Layer 3 of a small transformer language model trained on English Wikipedia (8 layers, counted from 0, width 96).
A neuron adds its activation times its output weights to the MLP's output. To switch it off is to set its activation to zero at one token and run the rest of the model.
A neuron's activation on a vector x is GELU(weights . x + bias), where the dot is the dot product.

Input weights of the MLP neurons that the questions are about. A number n stands for (n - 500) times 0.00098.
n39 (bias -0.065): 563,607,442,379,459,659,553,438,372,504,318,690,557,387,521,440,760,212,553,937,367,758,554,585,579,532,275,395,544,496,802,188,578,496,735,360,596,500,456,542,627,368,460,687,367,459,463,447,470,649,500,329,409,691,482,306,408,600,734,579,465,424,439,516,517,733,535,479,647,325,474,342,521,496,525,366,426,450,496,344,516,864,372,263,408,625,604,385,655,383,639,645,477,282,296,500
n102 (bias -0.132): 589,458,614,491,302,537,467,266,377,719,428,393,522,410,814,673,462,624,483,467,251,458,733,255,518,651,185,581,589,411,514,549,225,481,718,324,397,547,552,741,667,426,600,526,578,35,539,505,431,620,834,495,421,610,533,442,659,568,513,756,445,491,495,586,156,617,666,539,512,292,414,328,434,449,496,537,249,375,316,302,601,331,591,344,375,589,288,656,573,363,352,612,594,421,593,383
n119 (bias -0.078): 653,568,654,520,595,675,694,412,530,507,595,198,430,427,444,422,491,478,296,513,543,454,318,387,349,667,526,396,207,217,504,516,732,621,488,520,597,635,631,607,646,441,453,629,607,226,449,724,409,454,468,684,472,405,394,755,464,504,532,236,591,488,679,350,395,410,823,724,585,463,492,311,373,413,484,475,672,223,629,467,485,436,492,594,628,296,608,477,815,492,431,523,500,468,519,407
n135 (bias 0.094): 609,563,625,429,603,548,461,555,497,561,479,464,439,475,526,610,416,380,686,762,518,516,552,324,212,374,507,593,344,400,557,452,624,543,492,371,539,262,561,603,330,460,512,282,381,573,507,472,511,637,655,557,305,606,323,689,715,313,411,410,624,496,543,303,426,631,400,460,562,583,341,549,810,364,500,565,570,507,571,535,549,612,500,362,601,474,519,846,748,496,380,727,566,537,767,447
n142 (bias 0.008): 387,330,654,696,512,507,576,576,444,311,523,426,566,577,395,565,539,560,559,474,307,575,520,482,349,264,428,458,527,298,537,289,602,513,754,615,269,276,423,478,524,370,577,512,582,586,688,344,249,469,615,717,290,504,576,414,428,478,644,336,608,186,529,377,379,719,616,390,644,288,345,458,413,671,372,504,772,516,161,787,583,476,529,496,488,332,562,735,587,373,393,496,500,524,523,452
n155 (bias -0.103): 290,677,315,638,426,581,676,522,546,348,579,742,541,178,618,415,348,549,533,558,335,448,442,185,413,387,528,520,421,552,330,300,369,683,320,644,430,767,464,373,445,479,482,337,560,377,770,544,573,423,446,611,649,357,363,315,238,204,650,544,548,609,591,657,531,737,565,463,527,577,338,669,471,278,546,384,535,508,433,422,279,345,760,520,441,604,361,377,441,709,334,460,532,508,775,492
n228 (bias 0.017): 366,602,404,478,496,433,644,692,417,477,313,653,545,372,656,493,750,438,426,645,490,477,606,367,432,507,527,469,404,473,405,643,408,365,562,596,579,493,406,348,471,443,719,444,474,532,278,519,430,503,702,449,667,712,636,504,657,406,719,635,254,493,519,503,549,696,444,493,490,332,463,551,457,212,557,430,526,439,688,273,341,737,493,535,709,532,452,446,590,576,161,607,536,422,593,569
n251 (bias -0.083): 868,638,414,294,726,695,596,231,597,458,700,190,438,531,440,687,529,628,410,315,473,447,676,438,627,425,461,791,613,631,644,568,433,443,149,319,299,845,429,475,574,392,564,620,368,478,338,655,514,359,455,458,754,461,563,367,751,605,733,447,453,541,167,535,447,299,457,325,644,733,332,306,405,452,413,387,802,509,472,372,591,500,439,276,454,747,391,413,520,606,436,655,419,541,356,703
n276 (bias -0.078): 552,470,394,560,629,570,504,500,614,522,376,396,488,515,464,614,581,679,376,521,485,591,826,580,374,558,523,301,647,492,270,540,406,579,537,214,679,638,117,588,540,539,360,488,614,648,605,781,635,450,496,472,394,496,433,693,536,509,504,275,455,384,545,401,629,589,644,153,489,637,476,350,587,355,544,218,591,564,436,442,522,575,833,384,615,555,385,718,435,469,330,508,526,672,261,440
n279 (bias -0.099): 461,529,351,487,308,500,491,436,548,465,418,391,399,612,396,412,657,458,686,532,517,473,440,612,363,203,459,629,303,442,500,719,508,725,540,291,491,492,517,647,259,942,122,571,429,538,644,372,584,683,590,628,534,266,277,710,242,617,522,554,402,504,797,467,676,610,625,237,456,834,513,423,598,487,349,473,699,305,552,487,476,483,513,348,669,401,679,394,500,612,421,762,543,521,290,408
n311 (bias -0.136): 627,813,737,780,427,784,376,606,548,377,347,361,576,219,685,397,458,974,470,440,525,706,500,618,340,458,442,504,554,533,522,609,406,464,558,573,372,631,546,380,433,526,509,487,271,385,539,694,567,391,621,491,586,758,385,420,400,666,478,688,695,447,414,521,518,526,667,594,379,482,451,434,950,464,613,311,573,364,606,74,582,561,625,590,395,500,160,541,510,387,589,416,442,577,629,474

Output weights of the MLP neurons that the questions are about. A number n stands for (n - 500) times 0.0011.
n39: 536,521,484,533,487,564,255,581,261,521,558,201,217,548,447,507,561,654,586,561,561,405,377,583,575,569,561,386,413,412,474,493,482,427,415,381,544,215,623,697,541,340,527,386,667,552,532,360,426,503,464,507,604,419,652,690,411,273,333,464,412,497,447,545,664,612,454,695,627,477,614,333,411,609,576,551,517,477,593,598,514,445,650,512,510,397,642,518,331,421,497,431,443,597,316,503
n102: 361,365,426,624,684,540,664,426,464,604,342,600,428,300,269,583,570,414,396,452,727,449,340,530,628,532,633,601,489,552,579,532,504,503,412,325,500,444,454,458,496,385,536,457,544,511,579,426,700,630,447,409,345,615,500,489,580,209,409,496,427,575,205,291,584,463,361,858,701,761,452,529,478,460,460,500,507,518,500,641,126,489,425,714,386,315,543,558,389,388,407,493,516,470,464,639
n119: 300,553,588,573,573,634,423,616,554,527,726,656,659,447,558,323,358,635,395,454,397,537,435,452,630,411,694,440,548,475,519,443,445,660,682,610,433,330,343,619,590,556,445,503,461,553,429,546,290,591,559,327,524,532,430,464,515,594,639,439,569,688,577,473,437,497,465,574,639,644,426,459,380,542,552,609,410,411,526,564,212,386,437,578,437,807,573,359,510,353,463,538,379,463,600,633
n135: 442,454,531,226,460,324,360,626,459,541,471,509,294,373,518,415,481,630,458,437,594,626,512,682,610,561,471,393,609,403,427,544,428,449,553,594,426,543,371,520,671,494,441,456,654,540,363,428,620,426,473,371,537,525,513,539,322,586,544,344,548,613,600,646,517,417,535,404,515,535,523,480,360,384,524,747,427,535,524,515,455,420,575,623,377,703,593,283,481,546,626,426,480,509,578,545
n142: 413,792,605,462,462,513,539,481,510,312,593,594,491,537,572,536,486,323,597,503,645,519,538,630,542,545,573,391,231,338,263,532,420,550,382,538,546,520,401,611,588,517,424,324,437,548,597,372,589,589,530,389,640,299,239,393,368,342,365,500,443,490,611,456,656,420,426,407,480,519,463,578,490,493,582,597,456,606,585,554,567,408,362,602,410,467,565,448,382,317,261,689,429,701,384,279
n155: 333,433,539,556,566,421,500,352,336,543,660,557,545,347,713,757,478,435,493,696,350,481,307,572,736,409,543,489,386,302,617,330,439,536,439,451,559,528,556,513,577,639,486,704,606,589,610,559,543,536,472,400,415,500,585,538,639,473,214,389,469,563,453,514,611,465,297,541,336,601,542,510,500,411,419,392,688,537,436,338,441,690,304,637,365,497,528,453,697,766,468,546,527,588,478,647
n228: 478,597,638,531,661,506,405,503,609,485,519,464,535,424,616,588,616,529,369,566,547,546,395,537,467,508,533,500,581,291,652,436,253,532,521,423,466,565,541,561,468,512,360,555,540,409,630,552,602,492,466,590,263,632,494,622,340,534,329,492,468,370,539,485,410,649,352,454,418,545,600,354,564,500,426,503,494,648,506,500,427,285,570,615,358,526,521,624,422,673,672,485,416,429,647,526
n251: 586,569,520,424,380,475,359,653,330,493,615,507,573,976,493,605,560,445,365,489,612,547,437,519,607,611,425,485,548,450,667,379,467,530,489,452,504,478,486,565,616,165,521,443,465,660,430,633,476,231,653,677,449,375,412,597,560,666,496,493,639,631,364,214,418,497,400,481,605,611,500,445,522,588,454,417,536,697,398,473,543,792,424,581,418,352,516,511,467,699,557,424,564,518,469,737
n276: 362,608,416,409,626,800,471,331,547,494,369,565,443,561,655,359,490,362,580,545,485,469,421,591,597,464,477,450,456,490,367,485,462,452,621,442,582,565,424,451,571,534,479,429,479,392,463,515,288,558,454,565,531,430,595,613,288,512,407,625,309,497,375,577,584,466,574,604,568,450,429,482,414,510,509,381,531,476,383,448,583,516,380,465,518,440,527,408,513,695,560,427,802,400,156,636
n279: 527,585,473,732,277,481,612,553,596,455,327,536,471,459,306,463,487,383,401,562,491,488,423,607,584,431,559,345,256,436,376,497,461,581,519,615,397,563,376,541,522,659,479,412,322,394,390,385,547,503,705,350,605,724,586,344,587,521,405,473,522,718,512,302,435,620,497,387,657,503,527,509,506,427,536,706,481,596,451,524,625,402,479,563,447,390,517,487,452,560,434,393,400,478,618,349
n311: 532,373,447,264,525,432,671,584,471,425,704,602,692,388,340,465,455,391,509,425,497,711,476,476,364,478,578,567,293,404,471,443,439,567,507,478,574,477,588,410,463,371,464,597,753,450,711,332,528,706,462,134,510,468,381,678,515,429,519,596,444,493,599,590,455,560,595,378,487,370,557,478,576,539,516,418,652,554,468,539,342,483,427,754,411,490,526,575,595,350,301,555,620,453,518,568

Each question names a token from some text and the token that comes next. It shows the vector x that enters the MLP there. A number n stands for (n - 500) times 0.0087.

Then comes g, the gradient of the next token's log-probability with respect to the MLP's output, scaled to length 1. A neuron's effect is roughly proportional to its activation times (output weights . g). A number n stands for (n - 500) times 0.00085.

" At", then "hen"
x: 141,502,564,298,481,371,675,439,489,654,508,371,636,742,556,266,169,239,559,685,718,496,703,330,766,372,628,556,204,403,336,402,387,643,379,465,750,618,497,533,458,473,684,406,594,707,415,385,563,530,469,367,344,682,564,453,348,790,456,405,483,624,526,282,661,384,499,470,464,346,413,540,418,584,592,617,422,835,654,485,565,352,692,492,369,542,512,573,573,525,594,430,220,597,451,711
g: 506,380,470,524,633,199,501,516,432,522,312,292,519,715,432,574,602,315,376,613,485,635,753,739,436,514,387,715,625,386,395,525,528,424,402,517,508,719,576,543,481,636,343,614,522,286,572,395,528,581,754,485,774,353,437,570,522,363,340,608,481,542,530,490,671,533,416,401,331,389,175,378,521,385,649,472,473,603,671,353,584,380,488,512,480,611,532,431,429,606,538,573,542,455,485,480
Switching off which neuron hurts the next token most? n119

"ta", then ";"
x: 400,522,491,336,596,476,515,560,459,538,421,504,429,647,576,245,309,300,603,760,617,553,845,289,792,381,547,223,211,380,596,628,434,693,590,556,553,541,658,415,469,428,560,294,294,753,585,419,692,652,414,150,490,675,434,635,404,711,568,417,451,599,426,451,761,442,418,678,531,186,424,500,313,542,605,398,421,682,651,572,492,396,394,511,367,676,380,544,618,381,459,252,283,675,526,550
g: 506,451,368,471,533,592,486,489,433,541,367,331,484,713,611,534,517,533,383,570,776,532,652,504,577,692,608,484,520,523,440,628,472,394,545,542,640,572,763,419,502,268,528,395,412,391,509,570,433,659,513,523,595,273,261,587,505,246,508,320,520,610,569,597,677,492,548,475,411,434,709,415,347,624,485,418,604,403,186,736,374,585,391,725,637,424,427,369,281,630,417,371,407,580,504,425
Switching off which neuron hurts the next token most? n39

"write", then "r"
x: 256,495,502,526,560,239,575,684,671,457,592,300,693,673,404,453,361,446,543,458,741,528,688,198,758,420,583,589,173,296,584,530,416,432,591,532,523,487,654,545,347,474,651,231,578,736,471,354,640,430,667,344,535,353,546,596,443,645,512,289,577,720,623,440,686,482,480,567,626,324,415,455,678,377,562,391,340,711,586,436,406,340,390,620,375,670,362,695,250,573,383,233,247,514,531,774
g: 504,411,465,728,626,561,450,593,446,392,528,662,476,384,567,349,471,701,390,527,602,331,480,514,510,447,607,591,582,394,517,361,452,653,498,324,531,418,454,386,365,684,411,394,449,519,254,588,735,353,625,558,436,369,375,290,629,713,595,428,514,534,509,586,452,334,571,540,492,598,469,324,475,672,469,562,261,768,485,460,457,330,461,590,359,657,437,572,753,540,447,458,746,398,321,746
Switching off which neuron hurts the next token most? n228

"pe", then " character"
x: 562,663,588,299,598,440,667,498,601,617,517,264,607,488,588,178,413,320,582,461,494,470,713,393,760,432,521,348,240,305,637,355,509,658,823,666,487,533,663,379,369,456,658,248,441,673,493,323,690,564,551,311,614,516,507,675,421,742,518,390,468,655,451,349,687,586,568,633,399,255,236,622,554,477,596,485,426,641,551,586,297,480,384,543,402,652,337,512,569,343,465,145,266,499,547,696
g: 555,387,494,352,580,625,592,480,326,532,343,352,585,344,634,527,407,459,467,367,550,642,436,464,360,328,662,565,360,304,532,469,612,503,397,325,289,409,655,504,469,530,344,608,483,578,439,636,438,543,438,369,209,664,633,495,471,537,586,430,616,572,721,491,509,378,363,700,623,586,556,320,466,631,458,524,560,693,765,504,687,269,583,497,499,546,516,657,281,397,597,574,656,656,578,295
Which two neurons, each switched off alone, lower its probability most, in order? n228, n39

" of", then " 16"
x: 327,536,532,259,570,459,492,511,697,704,475,428,630,705,596,308,283,306,568,371,801,495,602,299,647,469,473,224,453,339,518,443,433,681,499,350,636,408,603,455,307,518,635,293,584,636,373,447,683,586,517,439,450,671,687,563,333,762,213,309,523,613,573,345,643,419,510,625,612,568,406,668,471,514,514,427,435,836,659,458,656,434,449,612,373,549,396,646,561,464,480,392,210,578,233,699
g: 513,604,470,551,525,735,341,555,687,480,349,774,428,562,401,344,654,437,490,436,482,409,534,558,418,653,405,504,682,442,482,398,463,128,723,374,564,759,471,480,465,577,433,558,422,622,627,342,391,505,562,495,374,673,427,509,392,473,622,245,546,321,679,529,576,414,537,373,470,408,738,552,525,643,563,510,480,565,427,516,375,626,479,679,571,678,372,479,371,446,557,200,553,352,491,423
Which two neurons, each switched off alone, lower its probability most, in order? n135, n276

"ly", then " w"
x: 257,735,626,229,398,372,550,703,506,345,569,415,467,520,583,346,494,385,714,487,617,577,611,309,876,344,548,268,355,253,661,477,244,678,601,471,497,347,566,401,397,548,708,291,393,663,513,439,569,517,473,275,558,672,421,742,334,713,485,318,530,447,621,427,757,434,567,512,570,453,494,590,407,506,581,389,456,722,565,558,480,449,420,729,383,675,330,665,371,398,473,346,280,632,564,595
g: 464,511,485,750,490,451,490,388,592,505,526,359,748,369,533,494,552,358,678,387,473,621,282,525,539,289,593,624,435,272,653,436,493,453,570,360,559,568,556,473,317,693,413,411,463,488,489,513,589,208,314,417,486,521,739,368,649,368,426,388,443,476,621,381,273,542,598,473,467,341,357,407,643,641,483,439,725,611,475,544,433,421,362,693,452,625,539,641,488,532,575,610,689,428,643,763
Which neuron, switched off, raises the next token's probability most? n135

"s", then "."
x: 298,569,479,403,545,384,495,558,550,552,510,302,689,451,702,309,267,324,715,430,744,442,549,404,731,316,633,390,487,362,604,376,406,559,717,415,632,630,684,402,427,456,612,148,471,596,577,220,677,524,508,413,699,634,627,703,325,625,490,492,434,659,496,360,672,546,581,452,350,433,255,604,547,455,548,593,570,523,455,419,429,229,333,780,421,561,410,579,400,541,552,261,204,797,473,703
g: 385,438,549,575,671,658,347,599,422,419,369,178,588,589,480,659,519,197,477,414,394,526,389,542,388,515,521,568,472,421,398,530,575,559,530,519,616,377,605,286,490,372,492,410,399,417,527,512,473,758,626,595,323,523,507,726,732,604,658,391,517,638,466,620,406,424,414,350,322,462,713,408,727,594,508,559,397,296,392,647,461,759,391,617,415,420,549,355,460,469,519,512,559,597,738,518
Which two neurons, each switched off alone, lower its probability most, in order? n155, n311

"The", then " following"
x: 238,507,617,516,520,254,508,608,525,707,565,377,611,694,599,411,410,253,576,281,647,533,555,195,904,469,774,640,269,486,573,222,401,769,552,442,528,539,641,620,352,558,610,383,623,556,291,492,530,469,541,180,455,713,622,668,472,719,484,450,474,571,513,182,590,455,607,409,595,510,495,494,348,539,601,396,549,583,543,492,632,286,351,587,305,789,398,609,388,471,339,424,194,532,393,626
g: 575,332,600,666,666,494,518,540,466,419,399,741,524,517,590,585,448,577,477,451,320,532,269,623,634,661,668,660,531,464,446,593,286,576,193,400,547,556,546,602,610,471,426,481,393,505,398,394,345,181,573,569,697,555,328,306,551,528,500,489,490,380,360,508,421,517,711,346,523,551,502,466,403,697,381,561,461,469,418,486,615,502,412,531,418,537,355,352,717,627,543,345,589,352,778,687
Switching off which neuron hurts the next token most? n251

"ly", then " from"
x: 171,666,716,317,400,426,551,653,629,475,577,296,594,482,633,315,410,439,642,395,642,518,540,482,738,349,711,413,385,329,625,474,376,712,582,540,474,409,598,342,349,532,609,151,541,620,523,249,539,473,449,387,605,564,533,738,451,733,523,432,670,446,634,467,716,448,599,418,461,300,305,607,450,637,512,491,462,627,423,478,545,305,402,852,378,574,295,672,367,435,439,299,236,648,494,667
g: 556,425,576,328,625,422,398,559,672,537,501,522,675,642,710,470,655,528,339,432,433,466,707,404,533,350,248,411,355,287,269,587,364,577,671,397,415,373,526,470,423,496,557,629,547,542,756,531,648,415,492,368,398,628,534,662,449,509,330,467,589,469,537,545,457,608,365,622,553,554,440,562,462,275,883,423,652,549,557,630,533,508,496,440,520,394,490,383,618,595,336,561,245,610,311,438
Switching off which neuron hurts the next token most? n142

" which", then " start"
x: 296,702,533,327,548,324,624,468,748,712,569,188,465,654,650,402,443,216,600,402,589,478,531,374,775,384,655,546,416,318,613,393,309,691,584,437,519,637,627,548,338,576,670,432,564,752,288,387,556,468,533,325,511,663,488,615,353,702,445,450,702,573,427,224,690,539,457,389,586,445,346,493,514,505,527,481,552,639,504,513,555,327,343,736,184,587,357,522,507,533,265,440,266,592,511,768
g: 331,555,417,429,532,302,505,450,398,363,516,576,630,525,516,452,634,641,660,396,470,688,266,591,571,488,527,624,509,632,343,537,578,648,372,476,375,541,494,485,512,584,729,454,489,525,456,429,611,553,389,525,356,588,387,591,850,596,570,400,305,274,414,282,369,424,478,444,725,371,635,446,519,677,338,390,629,166,442,735,370,698,442,542,526,484,440,489,583,481,710,523,571,413,542,488
Switching off which neuron hurts the next token most? n251

"–1", then "2"
x: 157,466,552,560,534,453,527,256,587,599,565,461,628,642,516,399,478,344,558,400,800,643,525,286,664,463,774,550,308,424,563,504,351,623,649,381,530,403,692,719,264,622,672,257,622,823,416,264,595,508,422,396,542,593,426,717,299,749,545,373,633,611,532,314,653,303,434,477,533,328,559,734,409,564,617,494,388,608,749,585,394,416,476,541,312,502,423,513,337,417,343,488,211,617,314,532
g: 529,419,545,368,475,425,450,574,233,521,410,546,409,382,501,569,397,388,527,516,667,604,586,743,340,585,265,494,366,374,381,513,332,680,567,548,367,500,519,640,475,717,462,565,581,536,565,424,596,378,539,563,480,409,534,476,492,431,612,639,391,477,477,252,386,485,567,444,760,358,276,394,644,483,658,484,373,468,636,753,420,354,358,628,428,707,735,539,702,664,570,686,390,312,533,478
Switching off which neuron hurts the next token most? n279

"at", then "s"
x: 273,517,647,407,689,341,567,419,517,665,514,408,668,660,463,302,304,224,560,467,603,572,676,300,771,377,566,414,313,404,628,396,498,663,759,465,511,575,731,307,320,418,779,452,402,614,483,457,719,596,634,461,535,753,514,539,341,660,588,456,361,639,505,461,716,445,540,536,485,409,323,550,611,500,578,502,355,764,438,414,426,157,419,511,362,500,481,589,209,555,352,277,283,497,426,777
g: 507,593,455,554,181,556,735,479,315,458,415,489,536,632,601,538,499,623,467,529,449,466,540,351,579,348,189,224,374,381,350,295,614,547,462,350,633,439,545,503,480,452,456,575,591,586,708,700,586,425,502,415,518,682,752,314,528,402,561,639,369,465,423,468,376,597,519,467,614,372,458,698,598,510,691,515,443,316,767,397,500,573,442,605,524,432,384,552,433,514,507,794,414,581,457,551
Which two neurons, each switched off alone, lower its probability most, in order? n135, n155

" type", then "d"
x: 393,686,737,410,458,384,631,467,752,543,426,192,543,570,509,233,384,235,710,375,566,461,631,314,661,432,651,647,288,232,599,441,427,595,711,639,436,539,707,412,397,500,696,331,506,670,424,340,627,515,687,265,413,367,598,559,391,650,502,480,550,554,500,485,687,592,605,534,421,286,297,589,438,392,535,529,564,682,487,552,432,267,314,655,423,530,430,639,498,543,469,409,199,614,510,731
g: 661,469,554,636,446,382,411,642,393,354,446,721,681,634,723,545,593,510,534,574,465,462,241,522,524,542,809,352,497,561,352,509,522,475,473,576,507,305,623,404,576,376,538,454,422,681,325,657,516,306,654,657,689,317,474,214,597,490,554,416,550,693,441,610,438,417,482,516,473,519,420,326,624,353,294,405,423,612,627,641,321,513,480,576,347,669,522,385,623,338,322,461,526,498,497,516
Switching off which neuron hurts the next token most? n142

"J", then "a"
x: 318,563,680,487,451,396,509,429,576,469,482,225,632,738,486,344,447,331,532,329,675,495,422,292,857,354,785,526,171,534,619,412,446,591,584,425,584,541,461,725,380,825,544,282,435,500,429,192,587,373,662,290,408,598,625,621,393,820,521,395,531,630,528,318,691,577,526,367,576,507,435,508,442,492,749,460,404,710,737,527,443,160,433,580,430,583,600,590,354,481,475,419,225,512,509,559
g: 542,503,576,539,539,541,435,849,593,528,696,502,550,368,476,489,508,412,474,456,596,585,473,318,340,672,414,401,468,176,505,719,574,444,665,521,386,597,579,472,539,627,345,475,468,446,491,582,553,203,804,549,677,485,331,428,578,418,515,644,430,476,603,445,449,446,274,709,618,605,430,493,479,581,651,396,436,493,266,738,532,465,612,524,340,410,626,338,558,357,544,449,302,364,487,435
Switching off which neuron hurts the next token most? n279

"b", then "row"
x: 329,457,530,439,361,513,582,410,536,513,457,408,708,616,398,405,300,233,496,503,570,473,739,309,719,489,448,315,391,378,687,544,387,578,874,400,667,440,738,598,280,462,652,315,511,564,416,445,720,435,578,334,592,583,585,574,578,824,263,412,514,701,292,352,710,599,675,668,476,407,435,479,477,347,481,463,465,638,558,570,432,278,428,511,434,714,454,457,436,444,642,264,244,682,501,702
g: 591,621,490,578,392,643,450,630,309,602,418,494,611,525,427,605,343,740,768,489,206,471,485,503,466,533,370,617,592,621,585,408,264,491,327,591,565,265,731,328,304,370,571,350,576,611,444,319,415,534,559,692,442,474,429,400,492,483,612,550,720,280,620,532,440,382,464,582,469,523,820,510,482,357,653,543,500,510,517,523,539,420,555,616,463,496,472,537,629,360,414,305,331,533,477,654
Switching off which neuron hurts the next token most? n276

"pe", then " "
x: 567,648,554,320,593,434,669,500,653,623,500,248,615,544,625,187,402,299,562,479,525,471,678,397,761,408,491,330,254,296,622,383,488,606,819,670,482,531,649,372,378,484,665,269,477,650,493,281,690,559,534,376,628,471,472,665,449,716,530,357,469,641,434,330,686,546,595,646,406,266,269,604,590,454,593,500,417,623,554,615,279,499,409,566,433,669,336,529,532,316,498,123,264,493,578,717
g: 439,383,487,264,581,421,466,495,506,625,323,371,456,258,501,561,478,464,534,434,278,781,519,495,277,632,468,610,373,475,436,536,482,448,283,353,338,419,545,519,591,573,504,718,456,594,623,597,476,623,344,380,249,744,815,438,529,467,405,370,436,375,668,588,683,485,356,529,767,559,547,524,558,578,397,562,687,655,634,454,764,506,496,545,427,605,530,475,570,399,513,470,562,435,473,382
Which two neurons, each switched off alone, lower its probability most, in order? n228, n135

" \"", then "ha"
x: 358,625,610,563,435,451,715,454,604,631,554,81,610,717,570,263,407,212,402,584,689,346,348,202,668,566,708,538,480,332,567,441,366,686,553,533,502,432,638,694,447,600,689,380,618,636,419,491,460,515,496,253,435,663,479,648,336,600,363,423,553,725,564,467,676,451,620,481,501,478,376,522,403,513,470,330,644,570,654,429,498,411,294,707,293,673,510,591,405,379,423,324,213,638,517,597
g: 251,568,615,540,703,401,504,630,475,543,599,406,557,261,673,582,393,260,400,547,363,666,505,568,498,360,546,603,470,350,441,384,556,237,643,412,578,517,400,353,464,469,432,450,444,672,602,506,563,426,614,606,686,510,469,228,517,491,442,442,370,682,425,442,457,724,495,634,293,687,244,387,485,733,417,692,435,678,508,662,363,559,638,513,665,459,467,435,542,499,517,343,641,486,546,484
Switching off which neuron hurts the next token most? n119

" |", then "\n"
x: 312,623,341,506,657,433,566,433,508,554,403,423,601,657,471,113,456,263,512,382,655,522,587,336,743,478,574,532,368,453,642,363,501,546,771,438,655,497,706,527,469,548,574,301,539,914,402,303,394,468,429,364,578,801,567,641,286,753,433,277,406,679,542,430,676,329,434,526,509,241,390,477,458,510,519,618,390,828,478,578,638,509,249,848,338,534,429,529,373,426,510,511,259,594,423,603
g: 438,525,417,573,547,461,500,478,217,441,430,311,560,635,637,394,253,483,519,535,517,389,447,599,658,574,493,404,333,517,551,664,694,602,553,597,723,626,579,675,518,614,693,329,570,484,436,298,369,482,597,339,646,412,347,737,551,666,610,719,532,611,353,584,652,506,496,567,563,373,473,504,529,409,465,575,398,523,195,457,516,457,254,648,334,571,323,313,518,525,578,350,574,370,404,532
Switching off which neuron hurts the next token most? n39

"et", then "ed"
x: 418,653,741,350,513,190,617,393,630,575,430,410,568,557,542,337,302,255,462,429,630,515,620,407,739,331,556,461,412,301,603,323,453,486,712,519,545,722,637,656,197,407,846,237,659,568,464,446,602,507,612,441,705,591,476,510,346,709,508,349,470,498,579,648,640,532,565,457,449,325,370,609,561,513,589,613,327,446,461,550,505,352,590,627,131,613,330,605,203,569,330,411,337,698,470,833
g: 390,662,475,589,102,596,584,785,476,284,472,470,619,458,611,504,525,388,545,559,192,632,715,426,558,360,432,489,392,486,452,381,436,594,475,722,465,411,574,413,552,760,414,660,265,517,549,485,594,590,546,484,439,432,504,475,583,375,564,478,377,610,617,611,442,705,464,500,671,418,413,685,442,536,559,324,562,379,657,628,291,451,545,563,467,385,506,518,476,517,552,571,311,534,229,522
Switching off which neuron hurts the next token most? n155

" ", then "32"
x: 336,616,430,431,493,457,749,329,631,649,406,302,654,678,569,384,333,317,551,368,863,575,577,221,648,463,702,501,457,379,617,296,323,640,698,481,589,441,586,504,295,591,603,115,578,643,393,480,498,521,580,363,377,768,421,562,341,777,353,373,466,737,496,210,665,471,645,537,427,580,444,488,478,512,516,444,385,778,536,412,481,431,441,610,447,602,411,580,410,447,662,298,224,677,448,694
g: 438,489,393,755,565,762,602,495,653,631,416,589,453,630,351,625,717,497,283,466,623,509,536,292,351,845,325,563,579,456,409,608,521,347,569,340,470,601,547,506,593,449,457,499,467,574,612,655,571,465,586,563,379,481,599,476,457,440,525,254,403,496,483,324,452,597,417,243,507,501,565,457,553,356,394,387,514,486,463,627,519,752,682,262,608,219,522,412,527,567,542,504,446,437,581,286
Switching off which neuron hurts the next token most? n119

" As", then " his"
x: 315,523,624,414,407,281,806,498,578,591,456,362,479,637,560,207,277,195,515,529,746,379,651,295,738,299,674,381,388,367,617,376,406,724,505,434,634,558,625,441,422,499,736,344,641,620,482,395,619,568,554,339,505,493,612,628,520,638,435,467,528,537,553,267,659,376,485,462,326,496,396,533,531,545,609,538,521,747,627,475,605,387,600,649,384,749,509,504,508,370,496,520,123,672,444,451
g: 399,538,548,222,542,554,320,584,673,622,563,494,550,372,594,614,523,439,425,711,295,564,573,423,414,481,312,601,482,422,317,449,708,619,284,607,588,559,476,344,504,513,463,524,699,578,672,656,514,421,457,604,420,708,791,518,539,511,206,289,593,490,309,461,365,327,423,510,561,537,714,388,728,544,321,522,453,350,633,614,513,566,448,599,400,562,534,408,457,412,416,677,477,388,462,452
Which neuron, switched off, raises the next token's probability most? n155

" and", then " three"
x: 295,521,659,326,483,450,588,535,812,703,570,226,688,463,645,294,426,395,549,384,567,651,596,306,676,347,596,484,490,354,604,519,272,602,614,512,488,514,657,445,331,649,751,360,624,588,361,478,655,376,533,396,542,749,515,563,339,724,413,334,528,602,537,253,650,404,608,548,467,431,371,475,470,576,522,494,510,577,575,492,613,315,367,895,211,556,297,522,361,440,382,349,201,554,497,606
g: 413,389,487,440,501,458,427,534,575,588,380,631,447,576,611,443,522,333,453,583,446,672,565,645,546,498,272,370,444,529,398,436,366,346,505,518,586,664,810,507,553,341,554,906,474,727,274,341,405,481,438,566,488,682,781,620,484,462,469,528,631,329,424,405,464,351,325,440,803,559,563,631,415,515,662,555,392,523,408,455,507,330,486,334,452,526,590,474,419,601,542,502,409,643,549,298
Which neuron, switched off, raises the next token's probability most? n311

"style", then " of"
x: 343,538,651,485,483,293,580,610,635,618,446,254,593,645,412,413,349,362,622,401,632,527,562,184,698,476,708,564,294,319,554,611,424,655,799,636,436,474,750,334,374,534,709,252,602,626,365,389,634,351,613,270,537,469,592,690,516,671,520,385,554,572,501,324,711,557,518,507,600,226,267,645,599,491,530,489,455,650,577,507,459,249,315,673,268,482,384,646,307,492,431,278,251,538,518,730
g: 533,394,536,426,553,635,561,571,683,445,463,595,415,450,410,302,610,567,487,453,717,259,604,485,479,489,330,558,386,334,522,551,302,526,720,505,587,306,631,452,491,632,645,481,491,571,458,408,580,486,543,452,387,423,517,427,271,695,203,597,489,325,416,448,422,574,617,614,522,514,338,698,364,403,563,632,439,677,509,540,763,528,504,336,654,499,574,442,635,832,416,440,563,222,406,493
Switching off which neuron hurts the next token most? n228

" F", then "est"
x: 156,416,583,328,445,589,612,479,520,515,381,460,699,749,543,312,210,218,377,459,537,538,812,242,552,496,669,466,466,377,544,432,266,689,597,548,673,597,487,509,465,548,718,182,553,541,388,520,552,489,595,274,309,711,498,605,592,748,434,424,562,623,503,331,657,329,593,479,503,571,490,481,391,510,611,510,351,667,756,454,581,360,314,584,458,640,445,600,529,497,543,281,225,876,404,565
g: 562,589,399,286,586,535,811,523,387,329,590,592,608,416,306,582,509,232,459,530,716,812,549,682,573,219,511,573,542,413,367,447,555,444,509,439,456,471,805,587,461,635,315,641,534,369,534,671,547,594,489,707,527,514,432,426,347,312,379,682,493,384,379,439,485,730,629,475,563,455,392,555,328,504,441,422,475,518,431,496,600,488,507,427,576,551,654,400,475,597,409,436,445,551,317,355
Switching off which neuron hurts the next token most? n276